Layer 2 of a small transformer language model trained on English Wikipedia (14 layers, counted from 0, width 128).
A neuron's activation on a vector x is GELU(weights . x + bias), where the dot is the dot product.

Input weights of the MLP neurons that the questions are about. A number n stands for n times 0.0032.
n10 (bias -0.219): 61 22 9 -11 -53 30 23 8 -36 -1 9 8 4 -17 8 -24 -4 -31 -55 17 2 34 -39 38 19 -2 -5 42 -21 -1 5 66 28 -1 -37 15 -21 0 -56 18 -53 -32 80 -27 2 -34 14 8 23 -53 -7 -7 23 -19 31 6 37 59 39 -23 -9 -55 16 -36 -6 -8 -49 4 -1 -39 -29 -9 12 1 -11 17 2 28 42 20 -3 -3 47 -1 -21 2 27 -2 24 -5 -13 -31 -22 -15 21 -4 16 21 -7 35 2 21 -44 -29 -21 -22 -6 8 5 12 16 -22 26 -7 -22 -22 -9 -27 -6 28 -27 -17 6 -31 51 -24 -12 -38
n11 (bias -0.244): 43 -15 -9 -23 -24 38 -20 -61 22 -8 4 10 25 -24 31 33 -31 -13 -29 17 62 -7 -17 53 -41 42 -1 10 36 -6 36 8 0 19 -14 10 1 4 -32 -13 -19 -26 20 15 41 -45 27 -6 -8 14 -21 -5 40 24 44 -55 -19 4 24 -38 -29 -1 1 8 28 7 4 -6 21 4 24 35 -36 20 -56 14 30 -23 -25 20 -6 -41 8 23 -12 20 51 -24 4 -52 -48 -17 -21 -9 -21 12 33 32 6 53 -13 23 -29 -23 35 22 27 1 2 24 5 33 -70 -62 13 -72 -17 -3 28 -8 -19 25 -33 36 43 -7 -13 2
n15 (bias -0.321): -1 -6 41 -2 -33 36 -22 19 -51 -47 28 -15 18 -29 2 -7 17 -5 -34 -9 1 0 25 23 -22 -35 -15 16 61 -27 -6 23 -38 18 30 -19 49 8 -14 -5 -41 -12 -2 -19 10 -33 34 41 -25 -31 -47 -3 -13 -36 -25 -3 -10 3 -20 2 -29 -16 31 -43 32 -19 -2 -5 -14 22 -4 51 30 -5 -18 33 18 3 8 19 8 -33 39 38 0 0 8 -6 20 -7 9 63 24 4 -10 -2 6 -27 96 34 58 18 10 -22 -31 39 -16 -29 80 -46 -55 -5 -27 -16 -45 -23 -10 -1 -23 10 -10 27 -4 15 58 -22 -17 -13
n24 (bias -0.278): -27 5 -23 -31 -26 -13 -61 -23 23 8 -28 -27 18 17 26 29 26 -62 72 -30 -2 60 -22 -16 -69 -74 -86 9 -5 23 16 20 16 -2 -15 29 -38 27 -29 -11 -21 -9 35 -37 -7 11 54 -40 3 -13 -57 9 -19 -24 24 -13 19 -33 -2 1 4 16 -8 -39 -25 12 21 27 32 16 57 -18 -33 -31 -8 -14 -5 34 10 16 14 -35 7 -26 2 17 38 -29 22 19 -22 29 2 9 38 20 11 7 35 -5 0 41 12 21 5 10 -13 3 41 15 10 -44 16 -60 -13 70 -18 19 26 -11 -1 -37 7 -1 8 -8 44 0
n67 (bias -0.301): 61 9 32 -1 13 -37 12 -19 2 -5 -23 31 32 -70 20 33 -25 -13 19 -35 -76 2 -46 18 -5 -2 -24 -50 15 -27 -15 -14 -41 4 24 -33 9 10 35 -33 -12 5 -39 -14 27 33 -31 20 -9 29 -19 -65 35 -1 41 -51 35 -39 23 -13 39 31 -3 -21 -18 33 7 39 39 29 -27 -6 -27 14 16 8 1 16 -59 16 2 10 46 -39 32 38 -24 8 -1 -4 -29 15 -32 -78 -3 18 -5 -31 2 -49 -9 65 5 -4 40 -14 -28 -18 -12 54 -31 24 -16 48 34 -39 -46 -9 -38 -18 21 -14 11 -13 3 22 16 -9
n72 (bias -0.268): -15 -11 44 -34 -19 25 -24 -19 11 9 64 16 37 7 28 18 -37 -44 24 -30 -2 23 -23 63 -9 -17 41 17 50 10 2 -29 33 -23 -16 38 20 64 28 1 -15 -18 11 -3 32 -8 -8 -22 33 12 -17 -3 45 -27 16 0 49 46 -8 -43 -2 31 -17 -24 29 22 -29 -20 -16 12 26 2 -10 -19 18 -3 4 18 -6 5 -26 -51 56 -22 -5 38 -22 -28 3 -35 -12 -23 -92 -33 -24 -21 -12 7 -19 -1 16 21 -16 -46 -11 26 -64 -26 -5 -19 29 53 21 46 -4 4 20 -14 -10 -33 -11 10 5 47 38 16 47 1
n131 (bias -0.323): 18 -27 20 -39 2 28 -21 37 32 -23 35 -42 -17 19 14 34 -20 -17 -19 -27 0 15 -27 -16 -10 -32 -34 -17 -4 55 -7 -18 -27 49 -23 -4 7 -14 26 -9 2 -15 4 -19 38 -26 -15 -1 -7 -14 27 20 -44 19 6 -5 31 -37 -1 -21 38 35 -34 -61 -3 28 14 0 36 30 30 -24 6 -6 -87 -10 6 55 -16 -29 4 -46 -5 -34 -21 60 -18 -24 38 21 -32 -61 -37 -19 64 20 -11 21 33 -27 47 -17 22 10 38 23 -10 -28 -29 17 -27 2 22 4 -45 2 31 -38 20 -33 64 -4 13 21 2 30 -28 26
n199 (bias -0.383): -19 -10 6 -8 16 -14 -4 3 -36 -14 24 -30 -3 -4 -18 10 -17 -50 -4 -36 -4 31 76 -36 -31 -6 -18 -14 13 25 34 28 9 13 -36 -6 -10 2 -23 23 -45 -62 45 11 -27 -10 4 -23 59 -43 -36 -16 -8 47 50 -19 -25 -77 51 -17 -34 -13 -19 -12 -62 54 -12 44 19 8 -22 -7 -39 49 -2 11 10 47 -2 -6 67 -25 3 0 -8 23 50 32 -1 -18 32 37 15 -38 4 9 -36 15 67 27 34 -10 -44 -21 -10 55 -13 20 -16 -5 3 14 -3 -40 26 -23 -40 -20 -5 -36 49 -38 29 0 44 -64 14 36
n208 (bias -0.408): 15 18 -4 32 -10 -59 23 20 -53 -2 -3 -24 -13 5 12 13 16 -30 13 -90 16 -44 -15 10 14 -7 -45 -1 25 -14 -10 -8 -14 24 -24 34 -21 12 -21 -42 -22 -34 -28 -26 -6 -20 9 51 17 26 31 -32 11 5 21 27 45 -14 53 -12 0 -26 -36 -54 44 -10 -29 15 -3 47 21 10 23 17 -37 -35 -15 -19 2 43 46 -9 10 -16 -22 19 9 4 -37 -31 -6 6 3 -25 29 3 -34 56 -56 0 63 11 56 -34 -10 48 -2 -35 -35 4 -24 17 -47 12 16 36 44 -62 21 -6 -23 38 -20 65 59 38 4 -2
n214 (bias -0.324): 51 0 2 -51 38 35 -8 11 -9 -19 16 -39 -17 -12 47 73 -12 -22 -21 17 16 -14 0 -16 2 15 25 -84 54 41 -29 -36 -53 15 -13 -1 11 -7 -9 29 -12 -39 11 -24 24 -23 40 20 5 -31 8 -49 24 31 16 2 -14 -13 -25 4 26 12 34 -17 -46 -7 12 -18 12 20 5 41 -31 14 -8 32 -17 2 -21 -18 19 -28 56 -33 -9 37 29 -4 -9 6 5 -65 -31 13 -16 2 -17 79 16 -48 30 -17 17 18 2 26 2 33 32 -12 -19 11 -31 20 2 -24 1 -13 -28 -28 6 -24 -9 -4 7 -5 14 34
n247 (bias -0.304): 37 -6 28 -64 -3 48 19 -34 40 -10 7 -23 -11 -31 37 24 -52 -13 -20 30 14 -31 39 18 60 -28 6 40 23 -32 -9 -25 -20 -10 -3 -47 -5 -28 22 -2 11 -36 -49 -11 1 7 18 -2 16 -3 -23 3 17 -28 32 -24 49 10 11 -36 43 24 20 13 26 36 -11 3 48 30 14 -7 4 -6 -64 14 -44 53 -23 7 7 5 22 -10 -12 36 -18 16 -37 -41 -6 -29 -13 -50 2 -45 7 -42 20 -17 56 -32 38 47 39 -41 0 9 8 -13 -12 26 -12 -25 -11 -4 13 8 18 20 -5 14 -67 34 -7 36 13 -37

Each question shows a token from some text and the vector x that enters the MLP there. A number n stands for n times 0.058.

"e": 17 -5 -3 -12 11 23 24 -5 -27 12 34 31 1 -3 -17 -43 26 9 8 -3 15 -2 -13 17 15 -21 -15 -14 -29 8 -6 4 -3 41 -27 -30 -25 -56 14 3 4 18 25 22 -8 -16 11 12 -15 -15 8 4 1 -15 -3 12 10 5 34 38 -2 -5 10 -8 -23 -22 18 -21 23 -15 16 2 -6 22 9 -35 35 -30 -2 -38 -8 1 -47 -31 14 -12 21 5 5 -5 2 -19 -17 26 21 -8 -23 23 -16 5 7 -11 16 -2 23 -8 -6 1 -6 2 -10 -19 40 -19 22 -7 0 -28 21 -24 37 -40 23 -23 16 -23 -25 9
Which three neurons fire most, strongest first? n131, n10, n199

"al": -16 -22 14 21 -10 -33 32 -9 -11 -5 27 32 -15 -5 -32 3 30 -23 -6 5 -16 27 8 17 12 6 -21 -8 13 -14 9 22 20 8 -9 20 -20 -25 -14 -37 -39 -6 -8 -22 -4 -37 10 -30 -14 33 -2 -8 -8 17 12 18 -5 -51 -21 40 -7 -16 9 -9 16 16 -24 -25 28 -33 -16 -1 2 13 21 -19 -18 1 11 -23 -23 -18 -24 13 15 12 7 9 17 -5 0 -22 33 14 16 15 18 5 -5 35 -6 -14 -9 -9 0 -1 -22 15 -24 -5 11 -30 27 1 -7 4 15 34 24 38 6 23 9 34 -18 -20 16 10
Which three neurons fire most, strongest first? n199, n10, n24

"s": -5 15 -12 -16 13 6 2 14 -10 29 29 23 2 4 6 10 52 30 -51 18 -31 -14 4 -11 9 18 47 -15 -14 -22 -18 24 38 3 -23 23 -26 25 -29 -1 0 19 -11 -22 -5 -44 25 -5 -27 29 4 -3 6 -19 -26 10 -2 -2 25 27 10 -19 6 -35 -3 -6 -5 -36 26 20 23 13 -1 1 6 -5 5 -9 -5 -8 -2 -26 -19 18 -10 -24 -31 -9 48 -39 20 -7 7 27 12 -22 0 3 -12 1 7 -10 7 -29 -1 -6 -13 15 -7 9 -29 -23 2 -28 12 3 26 22 9 -12 -3 -33 -8 29 11 9 22 11
Which two neurons fire most, strongest first? n10, n208

"A": -3 -20 -2 -8 -20 4 19 -36 -4 -22 -2 13 36 -32 5 -24 43 23 11 0 -19 10 -19 35 7 5 68 9 -2 -3 6 -3 -4 -16 3 12 -12 -16 -9 0 -11 1 -10 5 -5 -27 -14 2 -4 -10 13 -2 -2 -7 -21 -1 -10 -39 9 31 18 -16 -31 -2 16 -8 6 -7 -25 -5 4 -14 -2 2 -3 21 15 -15 23 -17 37 22 -31 8 8 -16 -16 -6 28 -17 5 -8 7 30 -18 -18 2 48 -26 -32 -18 -22 -10 -12 19 -9 -11 -9 22 43 -27 -7 4 -20 4 -13 2 10 1 23 27 3 21 0 21 22 2 10
The neuron with the highest activation: n11

"4": -13 -40 28 9 26 23 12 23 -9 17 -12 23 -9 2 -10 -21 43 -6 -9 7 24 -21 19 23 29 18 14 19 -19 -10 7 23 -15 17 -4 0 -13 10 -18 -36 -2 -20 8 -9 -28 -11 -5 9 -19 48 4 -4 7 -15 -43 5 15 -5 1 19 -12 -18 11 -16 13 10 28 -22 -20 -35 -1 14 5 -25 5 -8 -4 -19 -30 -30 -5 11 -30 9 4 -20 11 0 -8 3 11 -6 22 63 -9 15 2 -7 17 24 -11 -20 -14 4 16 8 5 -33 8 -11 -7 -6 4 -31 -11 18 4 5 6 6 -35 21 12 -8 -7 2 -8 14
The neuron with the highest activation: n15

"or": -15 -1 -13 -7 0 -18 20 -30 -29 10 -2 -21 -14 1 -3 -20 51 15 -8 -7 -20 15 13 -33 -13 -27 26 -2 -52 6 -23 13 4 20 -1 -20 19 23 5 -20 5 25 16 18 -1 -35 14 -9 6 -42 -17 -12 5 27 -29 30 2 21 6 43 16 -25 47 2 8 -10 -5 3 32 4 0 5 30 6 25 8 -6 0 5 -36 -10 -20 -20 -3 3 -29 9 21 -13 -15 -39 17 -5 13 2 4 -15 34 2 10 21 6 -16 -15 18 -24 -14 22 10 4 28 -16 9 -24 9 20 19 17 8 -22 2 -48 21 -7 26 -22 -9 -7
The most active neuron and its activation: n10, at about 1

"o": -16 -20 3 -10 8 -8 -5 6 -9 -9 3 -16 -14 13 5 12 61 23 -12 -15 -8 -8 8 -52 -35 -3 18 28 1 33 -1 13 -3 24 15 2 -11 4 48 -29 -10 15 12 4 -19 -25 -14 -19 -34 16 -2 19 9 -17 -30 2 -1 17 -12 -3 2 13 -28 17 -3 -16 13 6 22 -6 28 6 14 9 -4 12 0 6 -1 -49 30 13 -40 -44 7 -4 -5 -17 13 6 10 -12 8 36 14 0 3 18 2 -23 5 11 13 8 -21 20 -28 -7 -8 -5 -17 -21 9 -14 -20 25 8 53 -7 -10 14 5 -13 16 -10 -25 -32 59
The neuron with the highest activation: n131

"ro": -27 8 -20 -26 -18 6 14 -1 -19 16 -11 20 -28 -29 1 25 14 25 -14 7 13 -3 29 -35 26 -3 32 26 -28 -1 -17 -56 -7 1 -9 4 6 -32 21 16 -3 3 13 -6 8 26 -10 -20 4 0 -16 -1 -22 -15 -2 -15 26 12 12 12 24 17 -37 41 -12 -14 3 -15 31 -27 30 -19 -17 3 -10 9 -8 -40 -5 -7 20 29 -8 6 6 11 0 32 -11 26 17 -11 32 -4 -17 -1 2 31 -5 -4 15 -32 6 14 11 -25 -11 -5 -33 5 26 -31 30 -7 -7 -2 20 30 16 -4 26 -24 -4 -6 -7 -14 -29 16
The neuron with the highest activation: n247

" h": -15 40 -24 -11 -13 9 -4 -25 -1 -2 -19 20 16 25 16 27 8 -21 8 2 -20 21 9 -2 20 -3 34 -4 -9 10 10 6 -20 -9 -2 -2 13 2 -22 7 -5 -7 21 43 19 36 19 -29 -3 -3 -10 15 11 27 -24 -17 -13 5 10 12 0 -12 38 -8 9 -19 2 -41 10 -42 18 -8 16 4 12 20 13 6 7 -23 21 3 -34 -14 20 -3 -4 33 -16 -15 8 -10 8 40 1 -23 0 -20 -6 -16 -47 -36 -4 -8 -24 23 -11 0 -26 -14 25 -32 18 9 -3 -10 8 -4 -7 29 -24 -6 14 -8 -12 -14 19 3
The neuron with the highest activation: n10

"at": 11 -4 12 -23 19 -24 33 0 13 23 10 11 -17 -13 -47 -17 2 -16 -19 5 -7 -36 -28 18 28 13 10 -5 3 18 22 28 8 20 6 -15 13 -30 55 3 15 2 20 -11 11 37 -12 -9 -17 27 -4 -7 -10 -2 -22 -24 11 10 -38 -5 31 -3 15 -7 11 -17 -14 -22 -8 -51 -12 10 17 4 26 -42 -3 -22 2 -50 22 -9 9 15 22 -22 -36 52 25 -36 15 6 1 0 -16 -4 -9 -9 1 10 -20 7 -4 7 -4 34 -15 -9 13 29 -13 -15 27 -2 -3 -10 1 15 16 -9 -26 -33 5 30 11 -10 4 14
The neuron with the highest activation: n67

"en": 5 -45 18 5 11 -17 0 55 -22 -21 24 14 -40 5 -38 -28 -8 -11 32 29 21 -7 -29 1 -6 12 19 36 22 2 -8 -35 42 0 27 11 -10 2 -33 0 18 33 -10 -41 -19 -38 -2 -9 -14 57 15 13 13 24 -12 -16 3 48 -18 37 1 -15 -9 15 7 3 13 -14 -17 7 6 6 -21 -12 24 -1 31 -10 -6 -11 -5 16 6 1 15 -45 -20 12 -3 0 -9 2 4 -15 6 5 -2 -1 -60 1 -7 23 -12 -2 -13 2 -28 11 -12 -35 -14 -5 25 8 6 -2 -8 9 11 21 27 -21 26 3 -20 -18 -6 -1
The most active neuron and its activation: n72, at about 0.14

"em": 13 10 -8 8 28 16 -11 -22 6 19 -9 28 1 6 -22 -28 -7 49 6 -10 0 -9 6 19 28 28 1 7 11 -9 -25 11 0 -14 3 7 5 -6 11 -42 -13 0 0 16 18 -10 8 -14 4 19 6 -12 -6 35 32 8 27 20 25 23 -14 7 -5 -11 -24 -2 -18 -29 -8 -28 -38 -8 42 -11 1 -17 51 -32 -19 -27 -31 15 7 6 7 -23 1 33 10 -19 -15 -16 -24 -1 -17 -20 9 51 16 15 -28 12 -10 4 0 -17 -26 -7 -15 -24 15 16 45 -10 21 -37 -6 1 -6 13 -38 0 -18 17 -4 0 23 35
Which three neurons fire most, strongest first? n11, n72, n10

"ul": -4 35 -4 -23 2 8 7 -1 7 8 2 18 16 -1 16 -4 -3 36 21 4 -24 15 -5 -11 15 24 30 -3 -46 -44 -31 -22 5 -8 7 -3 -9 -4 10 -22 2 32 45 -10 -3 -41 -22 31 -27 -12 -21 -17 -18 -24 -26 10 1 -42 10 29 -20 4 7 -2 6 -26 -18 2 38 -6 -26 -26 12 11 19 0 13 -18 -3 -2 -16 -16 -15 -9 24 10 3 -16 5 15 -7 16 0 12 17 21 2 5 52 3 -13 3 1 18 26 -34 9 16 1 19 21 -39 53 -17 7 -5 11 -13 6 5 -5 -8 12 -17 -9 -7 -2 -21
Which two neurons fire most, strongest first? n10, n67

"m": 14 -15 8 -11 32 23 10 3 -26 16 28 37 11 27 2 0 -4 6 4 16 -8 -21 -4 12 21 -3 36 8 -4 -8 -15 -26 -12 -13 -24 -4 20 -23 15 -6 -6 -1 1 27 2 -25 5 11 -22 16 21 -8 6 7 -15 19 -27 25 22 51 -3 33 -3 8 -16 -23 42 -39 19 20 1 29 0 23 -10 -8 27 -35 -32 -34 -2 -14 -34 -22 29 9 -15 3 -8 -26 7 -28 -24 -4 -13 21 -5 6 -30 3 -7 -22 5 -20 -15 -55 13 16 -7 -1 -6 -9 3 -12 -5 -14 11 -20 8 5 -34 10 -11 -3 13 5 37 -8
The neuron with the highest activation: n214

" E": -6 -8 -48 4 -38 7 -2 -3 -18 -12 -1 37 2 -20 14 -17 50 -10 11 -12 -20 23 -14 6 1 -21 41 4 -2 6 -8 -18 6 4 -15 -12 0 -10 1 0 16 11 18 9 -6 8 -19 22 -7 -6 9 14 -15 -17 -30 7 -20 -28 -10 23 0 31 -7 -9 16 -3 16 4 -6 28 -9 -16 20 -6 25 12 -1 9 6 -35 -9 0 -22 -7 20 -10 13 5 8 -11 -24 -10 21 52 -3 9 -18 35 -6 -16 -5 -20 -8 5 5 -2 4 16 35 0 2 -22 22 -6 4 2 -3 -10 -2 5 1 -12 13 8 30 -4 -8 -22
The neuron with the highest activation: n24

"y": 7 -24 -15 -1 -12 -5 14 -18 4 11 -17 35 -11 -43 6 32 -5 4 -19 19 12 10 23 19 -1 13 66 -4 -15 0 -16 -33 -19 18 33 -13 -6 9 -18 -15 -24 26 -15 7 -12 -22 26 9 2 -21 18 4 -2 -32 -2 3 -18 4 11 0 6 5 44 16 -16 13 25 4 -9 -16 17 1 28 6 5 -5 21 -20 -12 -3 -47 0 4 30 -22 -11 2 10 22 23 -10 -29 20 14 -8 5 16 -20 -8 -14 -35 -13 -22 5 1 -3 13 -2 15 0 15 -2 6 -25 15 -39 3 48 9 -12 14 -28 -37 3 -19 1 -9 7
The most active neuron and its activation: n11, at about 1.5

"t": 22 -36 -7 5 53 15 41 -30 17 10 9 3 -14 -10 -45 33 4 6 -44 -3 9 -23 7 0 -2 25 -19 -8 -5 0 21 -9 -10 23 -7 -34 -17 -50 38 34 3 22 26 11 -12 3 24 -15 -6 30 -6 -44 -2 -3 2 20 -33 -13 -32 -12 -3 -18 0 7 -13 -3 1 -36 6 10 -5 3 2 16 15 -16 -18 -8 -4 -54 0 18 -6 5 -1 14 24 26 -11 -21 8 -20 -8 35 -5 0 2 -9 13 21 5 -14 -11 5 9 5 -7 -5 -5 -12 -18 -13 11 1 27 -26 -13 -6 27 33 -24 -8 3 24 -2 28 0 30
Which two neurons fire most, strongest first? n214, n11

"n": 8 -14 10 -19 -14 0 29 -4 -34 12 12 38 -29 29 -53 -1 7 -3 -1 13 -6 -20 -24 40 -18 -7 3 -5 -19 -3 15 14 33 8 -35 56 -7 -16 3 15 -5 40 -6 -4 -3 -11 3 -15 4 27 8 -15 0 -7 -18 37 6 -8 -15 13 -19 -9 32 4 7 -20 5 -20 -3 -24 19 19 15 20 9 -15 -32 -5 12 -47 -1 9 2 -14 -6 -7 41 33 25 -5 -10 -49 7 -8 8 -15 -8 20 22 17 0 5 -21 -27 -16 55 -14 26 15 -30 -4 -13 39 -14 -2 -7 17 -18 -1 0 -10 -16 6 35 -21 -11 0 0
Which two neurons fire most, strongest first? n10, n72